Layer 3 of a small transformer language model trained on English Wikipedia (9 layers, counted from 0, width 128).
Take only the direct path to the model's output, skipping the later layers: a vector added to the residual stream pushes a token's score in proportion to its dot product with that token's output vector.

Output vectors of the tokens that the questions are about. A number n stands for n times 0.012.
"iz": 28 -1 27 35 -25 -21 -13 -10 10 7 -4 11 -4 -6 1 -16 -37 -7 31 0 -6 8 -17 10 50 -16 5 21 -8 -9 -3 -9 36 -15 39 18 -47 -3 12 -22 24 0 -23 -23 -10 -15 45 -1 -11 16 34 7 -1 19 -23 24 -16 3 -28 2 -15 36 8 -8 23 19 -31 8 -5 -6 -27 14 1 -28 6 -39 41 18 23 -4 14 30 9 15 10 -43 -11 -9 1 -17 -60 -5 -1 16 -16 18 -20 -7 7 21 1 22 26 27 16 -53 -11 -20 31 58 -2 29 -33 -10 14 22 -30 -29 -4 0 -38 -10 44 -13 4 20 -4 9
" she": 15 5 -2 -5 22 33 -9 3 16 -1 -22 12 12 -2 -57 -23 10 -23 -5 -47 11 13 5 -15 27 -5 -12 39 -31 16 32 7 -19 -2 -16 7 2 -11 2 -21 25 -12 29 -6 -5 3 -14 30 20 6 28 5 -35 -12 11 -1 18 -3 -14 91 2 -10 7 -14 21 2 -44 3 -2 -27 -25 -34 -8 23 28 -20 -14 7 17 27 -5 4 -24 -21 10 12 -42 4 20 4 5 19 -3 14 -14 -5 -7 4 2 15 5 -29 -2 -7 -28 11 10 -7 -7 20 5 6 -3 30 27 -17 -3 -13 -23 22 25 20 -6 29 -7 -70 -25 -6
" act": 2 17 6 46 14 33 -5 -16 12 5 -17 2 10 20 -14 -7 -10 18 8 22 -22 8 4 -12 28 13 -3 5 -16 -9 12 32 -19 -2 -14 11 34 -11 -6 4 32 4 5 5 14 -17 -3 12 2 -13 17 -23 1 -16 5 -21 18 26 4 1 9 5 7 -19 35 -18 -5 10 -20 -23 -7 -1 -16 -7 32 -10 -36 17 -6 29 2 28 -6 -12 -27 0 22 -27 25 14 -14 22 -22 -13 -19 6 -3 7 -17 5 -5 4 3 -24 -12 25 7 -11 4 3 4 7 10 13 31 17 1 -29 -23 -21 10 -20 -22 -22 3 -16 21 -6
"===": 11 36 0 -12 27 25 32 33 -12 -23 -13 23 -15 6 14 15 -33 18 1 17 4 -6 12 -45 35 17 -13 -22 3 -5 8 -16 35 21 19 14 23 18 14 15 -13 7 12 24 45 -8 38 -8 -10 10 12 8 10 28 -29 4 -7 -20 -18 -10 2 -5 -15 1 -9 47 19 12 6 -12 10 16 1 -50 32 -4 41 20 -13 54 3 -26 -15 29 5 22 -41 26 -15 10 -46 9 17 21 -12 -5 12 -6 11 -1 -37 -45 9 -16 8 29 -6 10 -29 -24 3 23 -8 -1 43 4 19 -8 -41 -22 32 -39 -3 9 -3 13 -25 -14
"ash": 18 -36 -6 -19 -5 1 -8 10 34 -18 44 7 31 -13 19 -7 -28 15 48 -48 -13 -14 -10 -19 3 -18 -15 33 -34 30 -1 32 -30 2 2 -44 7 -18 32 -27 7 -14 -6 -1 -1 4 4 -10 4 3 12 -18 -5 29 -12 -12 10 -6 -12 -11 -11 -20 -6 0 -12 -4 -7 4 39 17 32 -40 4 -20 11 1 -15 14 42 19 -12 -2 7 -3 21 -35 -15 -18 7 6 -38 -23 17 19 22 -33 -30 4 -28 -53 5 17 33 7 25 -5 -40 1 33 26 2 33 15 26 47 -21 -1 36 -8 20 -18 14 10 -21 -6 13 6 13
"ark": -6 -15 -30 12 18 4 14 33 50 30 16 1 -3 -3 11 -12 -30 21 49 28 57 28 23 -18 1 -10 32 10 -8 43 30 -1 -22 -7 44 43 -8 -14 11 19 -8 9 -25 -32 -12 18 25 20 39 -34 22 -19 -14 22 -12 5 -9 -10 25 22 1 20 3 30 -53 -19 1 31 30 -52 -26 -22 6 2 10 -40 -27 -18 36 -6 48 4 13 18 4 18 -10 4 -13 18 -54 -24 -8 -6 15 -8 -6 -15 -5 5 8 -39 12 48 -47 -13 2 -13 -8 34 4 19 59 27 -8 -5 36 0 -22 20 -21 7 18 30 4 -11 -27 -37
" team": -12 25 -9 10 -7 -11 -25 -18 -30 9 -38 0 -4 27 -19 -8 16 45 -8 -2 38 26 -6 -50 2 -35 1 7 -4 1 25 -10 15 2 36 32 5 -18 24 -4 26 -5 49 -4 41 -48 -2 -11 25 16 8 -6 49 14 -10 13 37 -13 14 29 22 -4 19 -22 10 -6 -10 2 -3 -24 8 -40 -7 -26 -51 7 -23 29 43 6 21 38 -10 -14 2 -20 -2 -16 13 45 -5 17 14 -13 -9 38 15 -11 5 -3 -28 30 3 13 -9 22 53 -17 -3 9 9 -12 -1 3 29 4 26 -6 -22 -11 -19 -13 -22 17 1 -32 15 -5
"_": 12 24 -23 -1 20 10 49 23 25 -3 71 -7 -23 -36 15 13 -13 33 -3 -16 16 10 1 -12 10 42 -23 -26 5 15 -5 21 12 12 -29 -22 27 -37 -28 -30 5 17 -26 -13 -7 -21 3 -6 -7 -14 25 -14 19 24 21 -21 -1 -43 -12 17 16 25 -34 -24 7 -10 7 -26 -10 -27 -12 21 7 -1 1 25 4 -19 2 -4 7 -15 7 -4 16 -71 -8 -7 15 -20 -24 -1 -3 28 -10 23 23 -13 -18 -24 -32 14 11 -3 11 18 -24 -11 23 30 4 -9 -28 -5 31 -10 1 18 4 2 10 -34 15 44 -7 -6 -25 -18
" Jun": 22 26 -10 -15 -9 15 4 14 8 18 16 6 -6 2 1 -12 -4 22 2 -40 5 5 1 -14 -6 -25 -13 14 4 6 -15 -6 -13 -1 12 1 12 10 21 8 0 1 30 -14 -4 19 7 -19 -17 -4 -12 11 16 3 -8 -5 -14 -14 22 4 16 -2 -5 -18 36 -9 4 11 1 -3 -6 11 -1 -26 -21 -13 -13 -11 40 36 21 -13 -22 1 10 -1 3 13 1 2 14 -6 2 -33 -3 -10 -33 0 7 -4 -13 -5 -6 -7 -38 6 29 -15 -25 19 26 25 39 -6 3 -4 28 3 -29 -2 -54 -30 -6 -14 -11 -24 22 -2

Output weights of attention head 0. The head adds the sum of these rows, row i times number i of z. A number n stands for n times 0.0045.
o0: 18 10 -6 -15 2 15 -23 -33 27 -25 -7 34 -22 -1 -3 9 -5 7 18 15 24 28 34 -6 21 -32 -21 20 12 8 11 0 1 -25 0 -5 -16 16 -53 -2 6 22 -30 20 4 -16 6 7 -16 -24 2 -13 -28 -13 -4 -53 6 21 6 -14 32 -4 34 16 45 13 23 11 39 -19 -8 3 -15 21 34 2 33 4 -27 -14 -3 -2 28 51 -11 -5 26 7 -16 14 -11 45 13 2 -33 20 -10 21 26 12 9 -24 7 27 -9 5 30 10 -15 9 -1 25 7 -21 -3 70 24 -8 8 25 -14 19 -14 -27 25 -24 -21 19
o1: -23 -28 -14 -34 -8 -31 -28 -1 21 -18 -6 -34 19 23 4 17 45 14 3 -68 -2 -8 8 -23 -15 21 -19 19 -20 -1 -1 -9 -3 -20 -14 1 18 -7 -1 -5 23 28 -18 -38 -13 25 8 -37 -31 34 -18 -13 -5 1 -14 10 -43 12 8 11 -5 -6 -39 32 -8 31 -28 1 19 15 8 12 13 33 -41 7 17 -31 -31 -10 -28 -27 3 -33 -16 11 34 49 17 14 42 -23 1 -8 32 11 1 42 1 24 -1 16 -57 39 2 -5 -8 -40 -34 -7 -14 -22 60 32 14 -21 -9 41 2 -36 -32 -11 20 3 31 59 -15 -32
o2: -60 17 4 26 -38 -40 -11 23 3 -16 -2 0 1 -41 -34 27 -43 -20 24 -22 -58 -7 32 -12 30 -25 -3 7 37 20 1 25 -4 17 14 1 -21 11 8 -5 -27 -30 8 49 23 -11 -7 -15 31 -32 7 -3 7 37 -27 -24 -39 8 -15 -26 -3 31 -10 -52 23 39 4 -3 13 -2 0 24 49 -7 6 7 25 5 10 -11 2 2 24 45 -21 -46 0 -13 -46 15 6 2 16 44 -42 33 18 19 -4 6 -32 -5 -17 26 16 -6 -1 -49 24 3 6 -55 37 0 -15 -25 30 13 12 -73 -4 -13 5 33 -46 -12 -18 6
o3: 13 12 -21 17 52 6 7 -8 -8 1 18 -4 -7 1 -48 -27 20 -18 -9 27 9 -14 -10 1 22 43 24 -3 -3 5 -3 -13 21 9 -10 20 23 7 -22 5 27 23 31 4 -40 13 16 40 20 -25 -25 19 -25 -41 20 9 20 12 -32 -20 31 18 5 -24 -19 7 -7 -20 -17 37 -8 12 -14 22 -31 -6 2 10 28 33 8 -5 -28 -35 13 -4 -21 6 37 8 -5 -7 -13 -27 -8 7 21 -3 28 15 12 34 30 -27 12 7 -5 20 -19 -16 4 -4 -9 -9 4 0 28 -31 -6 8 -8 0 -6 45 31 13 15 1
o4: 30 -3 -21 -31 -16 -1 12 -35 -44 19 -19 12 -7 -4 -3 9 -14 10 -21 -6 5 -2 -13 -20 -7 40 -3 -40 56 -1 15 -24 -6 0 5 -21 18 -9 1 -14 -36 -7 25 18 1 -26 -21 -10 -27 -39 11 4 10 -26 40 36 -8 -16 15 -7 -3 31 -26 -13 -8 8 45 -38 -14 23 14 -14 6 -34 3 -35 5 5 -36 65 -49 9 -62 45 -10 24 -4 38 -48 -9 4 46 -16 18 -9 -33 -3 -1 -6 -4 -3 42 13 -58 -32 -42 -26 -15 -15 -31 37 18 19 -10 11 7 -1 8 12 12 22 3 25 28 -9 19 -44 14
o5: -6 20 -21 44 24 -21 44 -30 13 -1 44 -27 0 32 17 7 -45 -8 -21 20 37 -58 1 0 6 -43 -12 -11 36 -21 54 0 15 13 -3 -6 5 2 -22 -43 -10 -13 2 -22 8 -9 -26 -6 59 -20 -11 -39 -34 -33 -1 28 -6 -15 -12 34 13 -19 3 -6 32 -22 10 -8 -22 -9 -10 -21 18 22 45 -17 25 70 -34 -10 -1 25 34 -13 -23 33 10 -32 -6 31 -46 37 -11 30 7 -13 -29 -47 -6 25 -12 -31 -9 20 -3 24 -13 -6 75 5 16 2 22 20 -15 -8 -43 -26 41 34 4 8 18 -7 -26 -1 11 -25
o6: -29 -23 28 9 20 -27 27 6 31 16 1 21 22 25 -5 -3 -11 28 17 12 -4 33 4 -28 -13 -18 -11 -11 -18 27 -32 -7 -4 34 28 12 7 50 -23 27 25 11 10 11 -13 -30 -23 -4 -14 8 -22 -5 6 -12 2 -12 17 -6 42 -39 -23 28 27 -6 10 8 12 18 -24 24 -21 12 -38 -31 -6 -1 -2 -16 7 -11 44 -26 36 -31 2 -8 14 3 20 -14 28 13 -4 -9 13 -48 -2 24 7 -4 2 38 -6 1 14 4 5 26 -25 11 13 11 31 -24 -8 -30 -26 44 -27 19 -30 -10 23 9 24 -12 11 -9
o7: -11 -7 -16 -2 6 6 41 -5 17 6 -16 -50 46 20 14 19 -33 2 3 1 5 4 7 -95 33 -50 -59 -7 -7 3 28 8 19 35 31 15 17 76 -4 19 -2 31 -49 24 15 -28 -21 3 -13 6 2 -24 10 7 15 5 2 21 -10 1 44 21 38 0 -51 -22 -27 0 -5 1 -11 -5 -53 -35 -19 1 -5 18 8 -18 8 21 12 -25 36 -40 19 -37 16 27 -25 8 -24 -28 -42 -34 2 32 45 15 -11 -1 26 -4 19 27 17 31 23 -27 3 24 -6 52 -5 57 27 20 40 37 -16 4 22 18 -21 -14 -33 -10
o8: 13 -6 14 3 -2 8 47 -5 -12 23 6 10 -7 4 -54 -24 40 -14 36 2 12 14 -9 0 -8 -11 -13 31 1 41 -20 27 5 33 23 13 -23 5 -25 9 -1 44 -1 -37 17 8 31 -14 29 -10 -1 -3 -9 6 -25 0 -16 -35 6 13 -17 -15 11 9 -3 13 13 -36 -12 -14 -6 -13 -46 2 4 -14 -5 -32 4 -3 -36 8 -21 -17 7 0 -28 -32 24 26 -16 -11 -11 7 22 -51 7 20 -3 -15 5 0 -12 -3 -21 -16 8 -33 -20 -9 23 -13 -3 19 -7 7 -43 25 -2 18 26 11 -16 -3 -1 19 18 -5
o9: 17 -8 1 -2 20 0 -31 3 26 8 38 15 47 -29 -3 1 -7 29 20 6 -19 20 -14 17 -32 31 -27 -11 -5 -6 -24 -4 -12 -44 -3 -6 -14 -19 11 3 -1 31 -2 -10 -23 -19 1 36 6 -1 -27 26 -33 24 21 -17 -43 -28 10 -6 3 27 19 -1 -14 -23 10 0 4 -31 -2 4 29 11 -22 25 0 -19 20 22 -10 -28 -27 -11 -16 22 -15 -3 0 -36 1 -2 27 9 -17 -27 -9 26 3 5 -4 -8 -10 24 6 6 -15 -18 -4 58 12 -48 11 0 -8 -13 -26 14 3 30 8 20 26 -8 -24 36 30 11
o10: -24 -33 0 -30 -9 13 2 -33 -15 -3 -11 -7 21 5 23 4 -9 -8 -2 17 -15 19 1 -20 28 -28 -15 4 25 -37 -63 -5 -4 -33 30 -8 21 30 9 11 -3 19 -13 -9 16 -16 -12 -24 12 8 -34 -18 -21 5 -6 -59 -11 -27 2 23 27 -62 1 -25 -1 -21 5 6 9 10 -44 -27 48 -16 -13 -2 15 -3 39 29 7 3 -15 -12 -14 29 8 30 -2 28 9 -7 -5 4 -1 -29 -16 12 -7 -12 -6 35 4 15 -30 44 -20 -30 -22 6 26 -18 28 -20 -5 28 -27 14 4 30 6 -31 16 37 3 -18 -35 9
o11: -39 59 -12 -21 -35 -2 17 5 -26 23 11 22 -10 7 -5 -55 27 -15 1 1 15 39 -52 -23 27 48 44 28 27 7 -48 7 21 -16 11 -1 2 -2 18 0 8 -6 41 5 2 2 6 -5 -10 13 -42 43 -26 -3 7 -3 9 12 11 -38 -20 21 -24 6 45 2 29 6 5 -22 -12 24 33 -45 -23 10 -11 -52 36 -35 16 -17 -1 69 -16 -16 11 31 -15 37 -16 12 13 26 -23 -27 4 42 -7 -16 -5 -3 -20 -7 -34 43 41 7 12 -23 -11 -37 10 52 -56 -68 -3 14 10 8 -4 9 -26 2 10 13 43 18
o12: 37 2 5 -17 24 9 0 22 34 -1 12 -4 32 0 -3 -21 -26 -12 -13 -21 10 37 20 8 -11 -15 -17 -44 -31 -13 1 50 -6 10 -23 -19 -26 33 15 15 -57 -1 -12 3 -17 -24 16 17 -7 -18 -6 -27 38 -27 21 34 -30 16 -14 -9 38 51 -15 4 -2 0 -34 11 -6 2 33 -50 29 -1 -57 -8 -28 -34 -20 5 33 18 24 -37 5 5 40 25 27 6 -2 16 -9 30 -35 23 -11 11 1 -24 -14 49 0 10 -10 28 27 12 -21 6 -27 9 18 12 1 1 9 5 -41 -24 -20 -3 59 28 18 0 4 36
o13: 17 -1 -33 -5 -16 24 -7 16 -18 -8 20 -39 2 -24 -9 1 7 12 27 -18 2 -11 9 -9 5 38 6 8 -29 9 -1 1 -5 -35 -7 12 10 1 26 -14 -23 23 4 -26 -32 -4 11 -3 -30 18 14 10 -21 -23 -5 30 5 7 -60 3 16 -42 0 -2 -1 -2 -11 12 -2 21 41 -28 -16 36 -15 -2 51 17 -7 -17 -27 15 0 -14 11 -26 43 -5 -22 6 -1 29 -11 37 14 39 -4 -12 10 -4 10 -2 20 -36 -34 -29 -7 7 25 -43 -41 -6 23 8 -36 10 17 29 9 -9 -27 9 25 3 1 -3 46 -30
o14: -4 -8 2 -36 -9 -13 26 20 8 7 11 -11 16 25 -6 7 1 9 -29 -18 42 -16 0 -9 -13 25 -6 -2 6 -35 7 1 -6 9 24 -1 8 -3 28 2 -21 -8 -7 -1 22 27 -16 1 12 5 -11 13 -33 -55 14 14 -9 8 -12 -14 -7 -13 -13 1 15 -2 -25 -11 -28 -16 5 13 -7 19 27 -39 -14 -19 2 -4 3 -32 -9 0 -36 13 23 7 18 18 5 -21 0 -9 23 6 -22 -20 -24 -35 11 -11 12 25 -20 5 36 -35 -35 22 -6 -4 -7 34 -4 3 -3 -20 35 -17 5 -21 14 -29 3 2 -4 -21
o15: -3 2 38 43 -13 41 19 -46 4 7 0 6 2 -24 3 -20 -19 -20 -15 -2 -65 32 18 9 -3 -29 26 -12 3 5 -52 -25 -12 21 -25 -65 -13 -32 -17 -13 4 17 15 2 -22 -26 -19 11 -2 -19 15 7 11 49 4 42 12 -28 30 3 -3 28 -4 -3 24 -32 -24 32 -25 2 20 -26 7 10 -8 3 10 5 5 8 48 21 -32 -14 23 -13 18 -5 21 -2 -8 41 6 2 32 -2 22 -22 11 -29 -21 -43 2 9 26 -23 -23 -2 -25 27 -13 -5 -19 -6 -4 19 -11 -28 13 -19 31 35 6 5 2 -13 -5 -33
o16: 14 -3 29 14 16 36 -9 31 4 -14 -15 26 -28 2 8 -14 12 9 11 22 9 -8 19 59 39 -22 -19 18 9 -21 -15 19 -29 20 -34 -15 3 -14 2 5 16 50 -32 -6 -1 -7 29 -14 4 -10 -22 6 -10 14 -32 0 1 5 -30 21 4 -17 -14 11 -10 12 25 30 10 10 32 10 -14 -10 -2 16 27 -25 26 -7 6 -10 6 -6 20 32 1 7 37 -3 5 27 -27 -38 -23 12 45 41 -16 -19 17 8 15 -10 15 26 21 -28 13 -19 14 17 -7 -14 -15 -8 -30 -20 -6 -11 29 0 4 8 -28 0 10 2
o17: 11 -7 -30 3 -27 -7 15 8 -6 1 -28 4 -31 16 2 12 32 14 -10 -3 23 -16 12 20 3 58 -7 33 8 24 -31 -34 -45 24 2 -10 -14 38 1 14 10 -14 -8 1 -3 -3 -7 -3 -12 -38 1 19 -28 -10 30 2 34 -5 -17 -15 14 59 12 -7 -23 -2 -5 20 -4 -25 1 24 15 -17 -23 -29 28 -42 1 -22 4 5 -17 6 4 -6 30 35 -38 -12 12 -10 -1 19 -20 23 19 47 18 2 -2 3 -3 0 -12 40 -9 -2 31 -19 21 20 28 -69 -3 2 21 -2 19 -7 -4 27 -21 -9 10 19 -36 23
o18: 13 -20 -16 11 -14 -14 14 -3 3 13 22 -24 5 5 12 2 -6 2 16 18 -1 -24 -6 -18 -21 3 -25 -25 21 13 10 8 -20 23 -29 -9 -24 10 16 -6 33 2 -5 17 -23 5 20 -12 14 28 -24 -48 12 20 -2 -3 -20 29 -28 -12 -15 4 -21 33 12 33 23 40 33 -8 -23 -5 0 -34 2 -10 5 24 -44 26 -8 -15 23 4 -7 29 11 -41 2 15 -18 40 -12 11 -20 33 16 -41 -24 17 2 -10 -10 92 -3 -11 31 -10 -4 28 -21 8 8 -3 -51 31 1 2 -31 -3 -29 -28 16 1 -23 6 -21 -8
o19: -2 54 -9 -10 -22 29 16 15 -31 15 46 -13 -52 3 9 -14 -1 -11 -27 -2 -11 34 15 10 17 -2 21 16 6 2 45 1 5 23 -6 -27 11 -4 -16 -53 11 -27 11 1 11 22 -10 -2 20 -3 16 3 4 2 24 3 0 22 12 -10 2 13 -23 -4 22 -5 -9 -8 -31 25 -18 34 -40 -28 -19 -1 6 -23 -36 -12 -6 5 -32 33 25 -17 8 -5 12 -14 -7 -36 -15 9 -3 -13 -8 8 -32 -12 -17 -32 0 1 -18 31 -48 -33 -20 -11 37 -11 13 -6 -30 16 -21 15 18 -4 6 11 -6 26 -38 9 -23 6
o20: -10 -5 11 9 55 -13 -39 -2 18 -8 -32 -23 23 -19 -15 -17 -6 3 1 16 -51 13 -46 14 23 -26 -21 -22 -26 -29 -1 12 63 -4 5 45 27 8 14 -5 26 -40 -19 6 -13 -4 56 59 -3 0 -4 -15 -42 -19 -22 -20 22 8 3 -8 -17 35 12 20 -9 -33 -3 -10 -37 -11 -34 -11 28 27 16 10 -31 52 -6 -17 13 -10 -1 -27 7 3 -21 -29 25 6 -11 -6 9 -13 -22 -32 -23 -55 -27 -23 -13 52 10 4 18 29 4 19 -29 -14 -19 0 -24 -8 53 -21 20 47 28 20 2 -29 0 -1 -18 -20 -3 -2
o21: 23 -16 1 -12 15 -17 -11 -24 25 -12 -1 -10 7 -9 11 -1 -23 -10 -7 17 0 -38 23 -25 -2 -12 -19 -6 34 -12 12 22 30 25 2 48 8 30 -43 15 -28 8 -44 45 12 1 3 3 13 -14 15 -5 34 28 -41 47 4 -13 -33 23 14 -64 -2 -15 -3 17 -22 13 36 -21 25 7 -40 -18 -17 -17 31 6 1 -10 -5 29 -3 -52 4 8 18 -4 -34 -12 -46 -37 13 16 8 8 21 -9 49 14 -1 -17 2 18 32 34 -7 -12 16 -35 -12 27 12 -17 -25 40 -22 32 -14 28 5 18 36 3 -14 5 -41 9
o22: 7 3 -3 -5 21 5 7 9 -24 -5 -29 -33 9 4 10 27 -19 -56 -45 -36 10 18 32 1 1 -3 -15 -13 15 35 -21 -24 -10 -10 33 -38 1 -31 -21 8 -20 13 17 -29 -41 45 -33 7 -4 -13 -18 17 12 -33 13 18 -3 -28 20 -10 -19 -17 19 25 4 21 20 -43 -6 44 -7 -6 -9 -14 -13 -11 9 3 -32 9 -10 -14 -10 34 11 -15 1 45 2 -34 2 31 -16 34 -2 -29 -27 4 -5 -19 6 39 -2 -5 -29 -31 -30 -46 -5 34 -1 35 15 36 -9 -3 -22 -9 -14 8 -53 -46 29 2 22 46 53 29
o23: -33 -28 -5 12 7 -25 -33 4 22 15 17 -1 -20 3 -24 12 -20 -17 12 6 -4 -12 -46 -4 -9 -22 -34 15 5 32 -38 9 2 -7 5 8 9 -11 -6 -12 -32 9 26 6 16 4 -10 27 28 1 -1 -17 -30 -30 20 3 -19 -39 -18 18 -13 23 -7 15 -13 -9 17 20 -4 24 -28 -24 5 3 -6 -7 18 35 -24 -17 -6 10 -11 -1 -22 -4 -18 -13 -6 3 22 11 -27 -3 -11 -30 -3 -5 -15 16 6 -18 5 -7 17 9 45 -53 1 21 -4 -5 -7 9 -13 -24 8 -24 -1 46 23 32 -39 -15 -38 -5 -29 -5
o24: 29 -20 12 -37 -45 71 12 -17 -8 -18 23 -22 -1 -8 -6 24 1 15 3 -11 17 -16 -38 -14 -1 18 -52 -2 -17 -26 15 3 -41 -48 24 24 -21 31 26 38 -7 24 15 1 27 -9 33 12 4 22 -5 10 -65 6 -14 0 4 -6 9 -20 29 13 22 -4 4 31 -11 -10 -14 -1 27 -39 14 -18 4 -27 -34 -7 -11 0 -15 -2 -19 59 -6 13 12 -8 -3 -3 3 14 -1 3 -26 -17 -41 52 3 2 15 -30 -38 -16 12 -11 -13 -44 -21 35 -19 15 38 5 21 19 15 -23 18 29 -31 -7 48 -5 40 -10 14 37
o25: -17 -21 -44 -17 2 18 -16 -2 -16 22 17 -12 6 -11 -19 -49 -6 29 -5 14 9 9 -3 5 -26 2 -5 -17 18 -27 -6 -8 -10 -42 10 -42 -11 37 -11 32 -17 -9 14 -44 -20 5 28 7 -3 13 2 36 -32 -31 26 -22 24 4 11 10 6 -30 22 -24 -14 5 8 -31 10 24 21 5 1 4 16 -1 -48 -11 8 -7 -2 -15 34 -29 -28 28 -18 35 12 13 15 50 10 -24 -31 -4 -18 21 4 -22 -19 0 39 8 -33 -19 30 -41 -1 7 -6 37 -23 -38 11 32 19 7 -20 -10 -11 9 23 -11 36 19 45 13
o26: -9 8 -17 2 -47 -10 14 -29 -15 21 6 -16 -18 -7 -7 -22 -13 -42 -52 29 -39 12 -43 -12 1 -16 2 -16 17 18 28 20 49 1 25 25 4 -16 2 -1 40 37 -6 28 18 28 36 4 41 0 -3 -33 23 20 -2 4 -52 8 18 18 -9 11 -15 10 19 -39 0 -3 18 17 -34 4 25 -24 -2 -8 -1 -27 21 9 19 -16 6 11 -44 -23 -28 -14 -27 0 3 -1 -10 -10 -1 -13 -9 -5 32 1 -23 43 -8 5 -29 6 -4 13 -4 6 -41 18 -35 7 4 -14 -13 -24 -14 5 -11 17 9 18 -12 6 36 3
o27: 23 18 -68 -7 60 -7 -45 -14 11 -35 -14 23 7 66 24 37 2 -15 9 -17 51 3 -28 18 -34 -1 2 6 -27 -29 0 5 46 8 -24 0 -23 23 -34 30 0 9 1 -9 29 5 -13 19 1 4 -36 -5 -62 -54 40 -15 -2 12 8 -10 -7 -13 19 -31 -19 -34 32 -46 28 -41 7 39 -80 -8 4 -29 13 -27 -23 26 -22 35 15 -11 20 1 -23 -8 22 -17 18 -21 16 23 -4 -18 -30 -19 -24 12 16 -9 7 -31 50 -9 2 -58 -26 -39 -1 -35 -20 -33 8 -1 9 26 -20 -14 15 13 18 29 6 22 16 -18
o28: 12 -19 -51 -6 -13 -31 49 -10 22 8 30 14 25 42 49 3 -52 44 14 -5 -3 -6 2 20 2 -14 -2 -4 8 -7 13 -37 36 6 -31 -1 21 3 7 14 -35 -52 5 2 -8 47 -8 -30 6 -23 -21 17 -12 20 20 -6 3 29 -14 -12 14 -24 41 7 7 3 3 -3 -18 -11 33 36 17 -10 8 17 -28 -1 -57 0 -28 20 8 27 18 12 -23 12 -22 14 -14 -9 13 7 17 1 20 37 -1 -27 23 -15 30 -3 -22 -30 -26 3 -10 -22 -16 37 9 6 -14 10 26 -28 3 -26 -11 -7 23 18 8 7 26 10
o29: -21 55 1 -48 38 -11 -1 21 11 15 -28 23 8 -3 -18 -29 -1 31 12 -56 -36 -21 9 -2 47 10 13 21 -3 -9 16 56 2 3 -65 -39 1 -35 8 18 -4 -50 17 3 14 12 24 18 -65 2 39 -20 -17 34 20 -6 -20 28 -22 -13 31 12 52 -2 20 -36 26 28 -27 0 -30 19 24 13 26 4 -6 -33 11 3 7 -13 74 27 13 -27 -64 -12 -15 38 -8 29 -1 -13 5 6 -9 4 -12 -9 -37 -11 20 -60 -7 56 33 -8 25 -27 -13 37 -17 -24 -16 -19 5 -23 18 -35 11 0 -24 23 -57 -25 29 23
o30: 22 34 -1 23 -7 14 7 -31 19 9 -29 -16 -9 92 -40 -2 26 22 -14 44 10 -9 -12 9 6 17 -13 -14 -18 -9 -2 -5 -45 13 19 57 -19 45 -9 -30 -6 12 -11 -15 9 -16 27 -6 33 25 -17 21 -50 -10 -7 -38 55 10 -12 -4 -6 -45 6 13 20 25 3 -6 26 -26 -17 -30 -11 -4 -7 -12 -23 -5 0 1 -33 20 -1 77 2 -6 0 62 26 18 21 28 9 4 19 -1 31 37 17 26 -8 -5 27 -20 -17 -6 32 -8 -17 -42 4 -31 3 -21 -14 5 50 23 44 10 8 28 -31 -9 -3 2 14 15
o31: 18 -6 -37 -3 -25 -1 4 -5 -3 17 -12 9 -8 -4 -11 33 22 -13 -26 23 19 -2 -4 25 -28 -7 -20 -44 -26 -35 38 11 19 10 -20 -21 -53 58 -17 14 4 -17 13 27 14 -26 14 -6 -14 -25 0 -1 -2 41 -21 56 48 -16 -22 -9 21 -21 -17 24 7 -3 -23 -28 37 28 19 35 -26 14 -9 6 4 0 -48 58 -21 13 2 -21 37 28 10 -23 -8 9 -13 -43 -5 -28 8 8 15 -23 23 29 4 14 -20 29 35 -3 33 -61 -15 17 18 25 13 -20 1 29 15 4 -37 9 6 12 -13 34 -23 0 10 -35

Each question shows a token from some text and the vector z that the head gathered there. A number n stands for n times 0.041.

" Can": 2 -29 3 3 11 6 1 22 11 -11 -15 -5 -6 14 -13 -3 -18 -9 -12 17 -8 7 42 3 27 4 -3 -12 21 -11 -9 -19
Which two tokens does it push up most, strongest first? "iz", "ash"

"F": -30 24 56 -10 -12 -8 -8 -46 -1 -4 -3 58 -19 -17 -8 35 -2 -19 4 6 14 -46 -4 8 -53 -24 28 -34 -16 43 -34 -37
Which of these tokens does it push down most? "ark"

"o": 23 -40 6 -2 -56 40 21 2 11 -2 -31 -16 -10 -24 -15 10 13 -1 16 -15 42 19 -50 27 -29 -11 -4 43 -14 14 28 20
Which of these tokens does it push up most? " act"

" |": -7 3 49 -27 -3 19 -13 -35 -3 10 -16 58 -50 -13 -9 -1 -23 -19 11 19 5 -11 -13 14 -17 -36 21 -10 -11 17 -5 -15
Which of these tokens does it push up most? "_"

"to": 5 49 31 -30 22 -12 11 -2 20 22 21 25 14 13 16 -10 -21 -13 24 -8 -2 -20 56 -12 40 6 7 -4 -15 -33 -19 -12
Which of these tokens does it push down most? " act"

"t": -8 73 8 8 34 -29 14 -15 -7 -14 42 51 21 17 19 -33 -1 24 -9 4 -40 -3 41 -23 18 19 -20 10 24 -25 12 -5
Which of these tokens does it push up most? " Jun"

"as": 44 -3 25 -26 -3 13 -10 41 14 7 28 -24 -27 4 -23 30 -15 -25 -5 2 27 35 -22 28 21 -22 -16 7 -31 -47 -1 -14
Which two tokens does it push up most, strongest first? "iz", "ark"

"02": -19 29 28 -1 12 8 -46 3 -14 6 -26 -11 -7 5 -10 6 12 12 -5 24 -30 6 -10 -26 -14 -48 -27 14 1 20 -36 5
Which three tokens does it push up most, strongest first? "_", "===", "ash"

"ed": 7 -25 24 -14 18 28 -30 -34 4 -4 -14 18 -31 9 -4 -4 -11 -14 1 23 8 -20 0 32 6 -11 -9 11 -3 15 22 -22
Which of these tokens does it push up most? " she"

" to": 4 -31 -8 12 -16 20 -5 15 12 -15 -13 -6 -14 -6 -11 8 22 -6 -3 7 13 2 -29 3 -14 2 -11 8 7 29 31 0
Which of these tokens does it push up most? " act"

"ors": -19 44 -48 34 10 6 -6 20 7 -8 5 12 25 21 28 -25 18 -5 -17 -4 -7 -8 17 -21 33 15 -20 43 -3 20 21 3
Which of these tokens does it push down most? "iz"

"\n": 2 -35 -4 10 -10 22 -17 5 -16 -17 -23 -14 -9 -15 -1 -4 -14 -20 11 0 29 10 -16 4 -32 -14 -15 7 14 21 -20 6
Which of these tokens does it push up most? " act"

" it": 13 -11 -32 15 -8 13 -14 -1 19 -5 -7 -31 -27 0 -6 -3 24 -9 -1 5 4 28 -20 11 -12 -6 -6 17 8 13 40 16
Which two tokens does it push up most, strongest first? " she", " act"

" as": 10 -16 -5 5 -27 14 -5 32 -6 -17 -6 -5 -9 4 -5 -10 15 -9 -4 -2 14 -1 -15 -3 -8 4 -9 7 4 13 22 -6
Which three tokens does it push up most, strongest first? " act", " team", " she"

"S": -31 40 24 2 -4 -33 49 -29 -1 34 24 37 8 -17 16 11 -5 -17 -12 -12 27 -74 37 20 3 -11 14 -20 -37 -11 -18 -57
Which of these tokens does it push up most? " Jun"